Layer 8 of a small transformer language model trained on English Wikipedia (12 layers, counted from 0, width 64). Numbers have three digits each and are written without spaces.
A neuron's activation on a vector x is SiLU(gate . x) times (in . x), where the dot is the dot product.

Input weights of the MLP neurons that the questions are about. A number n stands for (n - 500) times 0.0011.
n3 gate: 560448321606481798725734585393318502488436502506371559443515521691367585317230394522819363524406604664607639424452666676487451413518513716487482448477406554364479801306512516582018271446595692
n6 gate: 598552592534668653594235582546381540582633443306378315488678788266455553533479550687424349280482507513300460391267640488500424742521357911469328724537265344475597462424347489591365399665547511
n8 gate: 524416701396605587598384478238485399499432376479156432216551416723343621531432589522365485306481546442400410433392508375494698619335446582609331461592536534552363414478600587658290476322390390
n13 gate: 491638671381499597677430451594477588383708401359491579396552461779453687395395639433480737355608584521760613645743664551556598628367482602527558445334637489674491374494421200345460702467532370
n14 gate: 379437522691457524563481432436540582347392736546443432553658468657356634596476469734592497409333663476460405690490549527344585426182656481395528691599470585609623702500554272438486524663527488
n17 gate: 575111336696751393360672517424678588578338419606607369661447231508373551636523369304653380411504597402506471218321561651495453632565477523584268708508541347563594710441720543618403346363687567
n19 gate: 527394683562242700360626573308532310446292201556686620759434520486801545476393527535312622385403324188560614491649534549756557331406641429474554537381541539372388453493567681492500588477301698
n24 gate: 520429567333538501249777441593374462600502425535687259442596521313398484673553465375527650630494308424542487493455585551617583440240392534393702487647628379525500353565264417433541508461359542
n28 gate: 567659457511528589441324701344538472532470450329478361323341587412480639608411347282196423388760249637282523709601603491461514571412562561338627643485290769597490317468469696415499650679497344
n30 gate: 487444353503511640477498484652534530515483226520570474209425611395631368381401595371529548322337409322512499272432560390306459355503211381419612489605646466574456371510454727763346650812708516
n34 gate: 444363722431443316436437513513520597628424512487545484427313501386576661646377337516628402491606208359601682332459751381354535687446366399598633598664776458431561759403596520439211528645633540
n37 gate: 527580481617394583431605542400529427459566586560331163539645697506395611479552473616568468581534610451420357499345272896338541577548393557392472461467449496321363715741501314418721270516556475
n41 gate: 334514174675345596559571452479334514413436370425587485416371501362573308307548479320419373600643614441669164491644552452395281455540531326631605497502711406523475611452630723506514587635345298
n45 gate: 330430572541572316448398519353414284591578661592541517568538466502558382448497448732453630684437517318504408649516478250554695609718525550552500278492762379642627257558647515562667501295633677
n51 gate: 431213679478315157714457485483626749526681484719556442414401397608537579463411586582382528711353538292416338565549379314493654354437376598547481616466518392456580370288510437531450757516621794
n53 gate: 734487429481378498512365686384290585569423356480404393392618475676416258625555505599504342307534550355560481680528301396556434377437382376754682786370379494313595360373390537560561452566604370
n56 gate: 465586274420641582416437507490465504491795457551614593340254483615281447480573639645540587474529372423406593606611371264759563576463340484474577404465560612544430612432551557573635622411437446
n61 gate: 495553568423347729642563525458399442565479659440680430410676622393382468115305563325605524397460584564498320579464279842280658575510568655701465659565446532502386390558443576509490378416373617
n62 gate: 383353478729615637481420471558536536610534714494325532537347612483675336435584341377399393362765584497521474511540413267422597612306287638359442574578615188446447518473241671472475480686493412
n73 gate: 302598554652415473125362294319594642470484498299492529459416430308483405536414646525502288753521509407412491431444592451472390619561635634494342340342239636568414384534783289524483562565495445
n118 gate: 450405733639444508698154490506442660371618531477388595224395519494508368449632474577429433504617437398490528583878527491442477330565359573455616670484351548609528429499657346418671509470508658
n121 gate: 546455475328360583330647701457655603529372466489515633610402542421631395312485417442561714396585570537557578671774544374509540567665583744639583456671608528726506562321682301284407378558640563
n122 gate: 657796549540606662460450432460246634400405481563590432557463456377282577371435357596631463660321623596435456414544156825447617546445550628538488549494577381586620483544240613537508496689675567
n129 gate: 668234358770562494478685531309508560336577347600687598466413369596516378380558459559562518477616443592374480552521316756397476739589507396536640367257536502349620660454432331395485281601611666
n136 gate: 603329446390384817391658668380372563449748485369605371354668596591432353488541530679404504357784523597510363577452757468315432597248487495436468651651419451602471424448759357750467545378503518
n140 gate: 399561596681327687517464518503346509594432441523391401414305648459604441442397412240333464637449510506602311353607607514440578397254516629187601542712524560473466354623376402563560499718428560
n153 gate: 281695559608531544505429485355481238547647449309529341496424320391410473392485712343473487452541551562375446394422455624404521798772450447573471625470638336203587192318642627343562553550456392
n154 gate: 329420724359457464356599567519588566545457441272351677554682675577586624659612644415575499515849545386601449588411417472582499919493519629505583445486520480528267491511506546592589615428557475
n160 gate: 466448448486537664605506364522402294483562375774502449502265549517633454445348600501138341294462682701534435645561199537576388524305504346400575327565406501696359317566620545358434487634429389
n161 gate: 640674565394430541747449537499446458631598732404564391365530591472659803559515297723452494508352681374390381551379582449395503505559490543520536418504544545641540593290408442504254576291744648
n163 gate: 433484399499371493473254502745580708479521584552613516526388310511495515619272606518354703404483594431417465542446480545626555358617570427447587253438409739540393602137513427455540759621380475
n176 gate: 116509586406213365424549267425583551514281530336640338496595442391395503484456602582554693589629503527602615410330641545562597309385635685526633359656496585368665638532426393631546456704706640
n3 in: 492465538442514510449338392771623533286325388530504569443404375662479392496668524410360502489612426566256514605559355560332442411371532537352389675421822536559579358473606439531590509820281306
n6 in: 449346701546559640472600738632498649591523207491434501533563484516321199669475573574682408607500210603610601453256278564748397344484510439504557519621636407365793602652494593678587668514519491
n8 in: 577524317293543606561334368583666492539295560679247522541508646577535518571612320625339457751382555572659228616418524665535328539581475459313514378565345423687411651182338616640313278406527523
n13 in: 661344436323558560405583425491622504409377490417277393298572462450540344458547380283480586596426387416613613760520540515466465443597546605767647471670595604764782632240652527514315545491578501
n14 in: 439496491595319377611320521438396384399570313346607563691414411669397552646286708617599581545239326597484602318554556585503411531250422536503481622635484734543532709503504638521446588546368537
n17 in: 566316658362269391546694532651540580734414395631505737286344609465509590731565537174481296697370529573615637500640319453607627607521531353371745640441813493294648346487461615515381418301329628
n19 in: 548529487413630348691491480584612564509461657345608522429735657603284293440559450489532476497545498665334480514421505310140570333444511646540591316400642420494373709596349380434777484430378387
n24 in: 580526369394263468454286550438199482453477430502483389563707353571514484336633353308487301449302261426430369439393641499439288399655563475529574588659455507699592508686535489652435733576544442
n28 in: 563595602586608529384550471600299691477393418592517567494471387342411510355367631284356673463367428333553438353646243517071403558403588513513246449549451413508527341837504544716607480531435426
n30 in: 348514329569378625557426382613500604644669727366436537301440260259409309469672374578454577481589434649619272527674526462180350629634349589573130555464292636440495679638474796465396665539559533
n34 in: 731601490536457497675466400338596755448460580329456452562365497514498281348372284426549373530505560608301328627536491740476528637334580496430408624326491566170717496473473443629579613545389407
n37 in: 503448493355606404260601170428580554367544279452676520383602284613421389357423685502638603639561642460608473489390721340400357355479646452488271378307467452461410553392430334544407432312472504
n41 in: 513398587522688593435459455508549545458640662442525491618293556679469528271413505417586327220451586576517645579591493486556781360636505672529613565472491588720321604585266357341480386410511238
n45 in: 398468571507276576371398562448567533416472573712424548520339275657589741690568399505183587400500576565547286699447703556384535474583662372399519450549613407524540435382515485515521250537333703
n51 in: 476595381566590547438543583682632478438439593537638489400454694570492380573508447642397569557426451656765747376535596419351474675040392636461309321507494520503743527444288779416700382595456334
n53 in: 511432541698630172433554449604564608608441441777449659681523527400524628620656597390318386473371385414518652323590537321636544561731486467541282463302338626337610410679440477652444466516502733
n56 in: 486559634210590472577621500686557620436564377559601377556406647423602704525646449452393602462457601280535512433543502627549378375717805569312533537450406488553359434666540393630444454707516477
n61 in: 333462388631519414520493494383382592737353398603495746479663414509257315419469496553551522463510579615601787646517364280563339467094571451585590534527477600653516584376478441408576221389278557
n62 in: 251358289556451715705641439644567322548549488535493411471270387438500502504431814585623440632446354518297499515456394461592388425338271641579505452481589442619367548547489226423564604763682474
n73 in: 490651535400526663322280308675492420616482701686598390578532407331724292648590543617441409506517529550572436340383662483809623496532301611642379466587641778387526526264516457425440558808365731
n118 in: 416392498315490566484487411613365296518524573457446630701467518577435668504407169376474456303440389582388600463419504412358409660578432291273461511557656457637598682259492662237377562521394679
n121 in: 487648457449483644304744594551436722816686516332356571469617545403355669416259696481420526535719595728376561640583297564367603703470457564682639387449477648581567559311438449746315337470459358
n122 in: 442574404696665470477415541377328349337615256500501667718576557538302598419565625569625452749426637541434688723277450407384515583355333480495431522354284510494655248536596637410458462275519383
n129 in: 661597628487455252349606768366426410772324602571252591521634485694423649616776360551554456639732567493595511412315525443346512268496552560521411407535567617556406433518564432530392387533309315
n136 in: 505369683413561395504813517454373573535525336430505386306637381383647445427346511445459567672621447462409454645491568467548676434619477130618730391538283293459645522556583625494445478291304659
n140 in: 395376494459594510111432525567290515404538620612664516433693536599638591451353347664502321507462343392527372522249430559516527292494717318633450633189492656698450570632421620568489367751484597
n153 in: 487373394523455528483462493324544208384475514466522554278521501435296541711331473422399437342557605234554326477358425351438723398481547493382424583241390305637332396395751276699443385399455705
n154 in: 406401623442481324552553607548701482605451472472414652647658800635465678587609538371376619413630363431465473780612496409474529397569532473374542591366724445665493280495574460558356594322629380
n160 in: 435487416306456458593404907681585361276558691407583352367558630552496455558339737631676676538353256643571433313334595555426550552392415388435753583634432523303474746567501723577592421658490523
n161 in: 577678343420355548647404544388659553514566708338478548476519607552652862446470532433280617462430881384318341594582609437354598468533584451415521623576466493755641580479537642350309401448684478
n163 in: 541711486342514441644541447577627371512514721511446586411601634502632469385550315560523369335656331502540480830502354460609312757496278606699379682595506384566469593554241567416577441367571561
n176 in: 356436417570755665859704382335383592471424615303593464480537563535513656392487478489485807690521697511492425646596616481659580592409427437644693377475541404322639518540407593483500412649695537

Each question shows a token from some text and the vector x that enters the MLP there. A number n stands for (n - 500) times 0.015.

"pro": 457437408584488463625424372421397502538616421603651507306358514399469362542461425536684381434417451421392556667544512538321500577456441365442449442554535595591279338593577593647626419627545439
Which neuron lights up most? n30

"Bar": 471596395659489474554367333637461530582734609380518402421522545444423533447376492496586396496416470536436639479610386468554376493508515536465459627247515651389282697414549519441697539497445236
Which neuron lights up most? n41

"appear ": 574443427516624537516474516490462465509315275346408400457453440453428555449486314415303456427469480372458544566283598433381226642375609472437529573615732484500477425275478499487475476524346506
The most active neuron and its activation: n8, at about 6.2

"ic": 560581426510473397519410532560584445540352496551545576274618448751593351365558371444537553494510533541509593657467386468474565460490611578382352439349647613430249487340415434501463361365370481
The most active neuron and its activation: n3, at about 5.4

"the ": 461539649433436388446493511504501534548468565457507425421644407443494571447433449466483557501508479533401590904458475656491458543420409450463487442503624506445606473561538455536763488555546503
The two highest activations, in order: n176, n45

"in ": 590535572347533466547456511525500503455433432438431412437727394386389586430504612624358473484486402511420564803354498467358403481375441601293508459553646513490508465384506482624584495511482585
Which neuron lights up most? n8

"per": 638528512441549404684326413547380477508576510620659466354453535460462315364365367388471384464413455544630569615477467516487536532319430549322696522569525530472413362560604462400703517473349472
The most active neuron and its activation: n61, at about 6.9

"\n": 616678573647385408376422596519653504452480298522446425446461353526608505539422651551396465554450737460540574630429628667482374481296428442582450629494344585510505533657498474389646567573464640
Which neuron lights up most? n14

"rem": 656550475542653318529435530579381403536504251534456440404267599500653550595524344509591391466359510544521475570569217423400423628590508549505619392535588475592354405586481350436600623488396546
Which neuron lights up most? n56

"li": 514521489400591485541286545519311487471403498378509335363377575529614524419489366393447390481254416572438492470485396564506438483418474597421570732638527499407280431379632603485712569673399350
Which neuron lights up most? n160

"list": 586485600554440414345463368460514404629589313482625613303481516465451669571533503401556462481357682428499624435489548549420316489504659589469236533412688585517424425500488506592603616582428237
Which neuron lights up most? n17

"3": 522465554468525357450575443559297562506544611422467515526346333633599538545649446619357316453376567436454592475598415663418454389292477602365520513654442499566469418375379331572526636640570582
The most active neuron and its activation: n14, at about 3.9

"uments ": 598473263579406365511539520383515480503450579504497353394517460458425411515530394493406491409555468239662601678472668616502181509427435353355513539460554471456399643403541517491318626578543467
Which neuron lights up most? n30

"ero": 529417455637556532501314451551361625477351406452629420338377428660519430421473279438496293359515492600377553510518467449521431546598447667378577425460451485452289442315526380412702524648539531
The two highest activations, in order: n118, n62

"ch ": 562546542506438358448442388306644468440383515473540455426434714451658552469484394515521658487458547388646469741521540557454401495493508665412469533470577337426544571348577614607603448497664528
Which neuron lights up most? n161

"ö": 297506484612616422437403344521479542454669695282383636475417503481621512532516419589593410385441410477455479584504459295447523440463467659499454546270598493446279708509450485370547678599389541
Which neuron lights up most? n62

"177": 553543717579420384694433626524501645627511379477474493530607308593599505519494538488446462356570321604531558517516527330513422495497617549472487589328479558435487383596239403548559594616251464
Which neuron lights up most? n53

"many ": 559487471553399453610449378372551450583385608489482345427522395358417529547412461510341494507424541480415598808429604522375456515379506426339475319536493659435568527503508518537694536478474586
Which neuron lights up most? n176

"165": 544509655490549472593464460365409595621501576284535527407576358555592482604596453373599487611590275546476614494539473492363420526462707532447523599240375592404507398674480385510668725638513560
The most active neuron and its activation: n28, at about 8.3

"ste": 642499491429534392585430533585425438350463629469570356442373445690580616502307423432361421459416601630465545442383401458417589379495520648383514508388580525372455269457715489604650624592480459
The two highest activations, in order: n153, n160

"d": 567625493419531511696375423495478458403582572546484331426521609556537637552513461505452380387508589523520455557290162706463471436566576630310545497426628480400336398491606334326491496658471446
Which neuron lights up most? n153

"of ": 551542537494639488524403457475516516511411641522412440369747458319392603533454588614376538506407465531398632787338493488386511474418465700370437414504597486527603474374512496585539498434553531
The three highest activations, in order: n8, n161, n122

"re": 651453380488603496572538494551345294542525558716658522289480583405530383568479429415493424435432509529513512686366489599451470466484395587332568473489553492654483376552643647509721437562371367
Which neuron lights up most? n160

"ch": 455508559443623448332491467498549494515532625528551683406411527671555603620504555455542473443639496567705327730326425425506441473483598620535470529293569540458317714477454519341542429477498348
Which neuron lights up most? n154

"7 ": 451577521540527369483468383305553520404334571537458674452543510340632522639400600514466510453519497428605484811496647568456325527614537569410529593669570513451582540549449559427563552638528458
The most active neuron and its activation: n176, at about 2

"Ag": 497508470517559369538445299581419618552634463461589353315332558447462557554559441529569437474402274515515670551487304478629413402493441441575617347406541676573398689474600455568503438427332284
The most active neuron and its activation: n56, at about 4.5

"hold": 606515633498480385385463383604515476635537537501576780383546464630517614452547463489599410499475551543596574569489654498538383342648589588537285577206621584542372568562353584447626547373467357
The most active neuron and its activation: n154, at about 1.6

"various ": 547505319551469409560456418335612429520390669483507377424525362420372486547469426510327475469516557482445522771483515544450411545370460457330521315604518637495468468394504471573750611431543623
Which neuron lights up most? n45

"The ": 452519660409335358475434470490544522561482573457511464382613454446445556438470449525493519588464487536389631840443509683379473602451434383394513485509544466447654525516539463518792528471453549
Which neuron lights up most? n45

"Lo": 478482378496724504608480662539526538461567641523638490278234582547621526557406529420544462381488348674494422682423414541504595432543579572490583506255456546430284646483483580520635540531542415
Which neuron lights up most? n160

"4": 569519642541342405323519536583492562529416474622489573450456527502683444570452468443358466455506501453547580610408529407339420446548597479349381581320488429513360627521204507337634603649425423
The three highest activations, in order: n140, n19, n28

"et": 481501339540396446319254366528556448661359485577506420370650511640498467497649306360491445497438524537496716572480502522528424388541491698415416557362625497479252604439484459499542539544500323
Which neuron lights up most? n73

"single ": 580563553390559387519369464293491369488494626436577432447400488442455556478522408400490574566368508314677425621543590607313432557542528585281437572580599370525440703363570684431592567626490598
Which neuron lights up most? n161

"& ": 575585569504666486492487389471622542537398718584545542556537495341524751444459621467522531431517429515577561792379437442512723521425483468391529384480376474537574551434448457369511379396533563
The most active neuron and its activation: n161, at about 5.1

"some ": 633479501577422415590377397371499427557419604518533397356485379470451598514428482544395561512485497500387463769407612589400418527438529406337594351625512696569548439458414531572755496447485580
Which neuron lights up most? n45

"ination ": 504525420627391358468517420399568640741299595663523565473580637399512578475382514527586479584672464528500489634195503549476619513700421492405538464588677359496643447434550549489554498442567473
The three highest activations, in order: n17, n45, n154

"im": 507542419404537444666356424443364533530499416610522441367347603410469451420546492493527486615440219447463580637466364369585312477413483396266483356595586585485300361505670542398642524552360463
The two highest activations, in order: n56, n28

"ix": 553471463465496493339393451581653592645417383582525467324443417692615402471439440361462537475516438519568498578445325420450570505610629620365372635239691460489308736375380458434415558491467468
The two highest activations, in order: n17, n163

"le": 551473627514525391325463540645571438599501708567457614463508464625564596403512454497452429478586532519570546739407448327455627420545422535415473499286476500476199651465338581452673565536526461
Which neuron lights up most? n163

"aid": 626432624511601490309436396491541503537488608568587590433371524692439634597606438483545396525594518624669525520420594522521429448666532514570483556260618607429294760514513522492517587329527217
The two highest activations, in order: n17, n154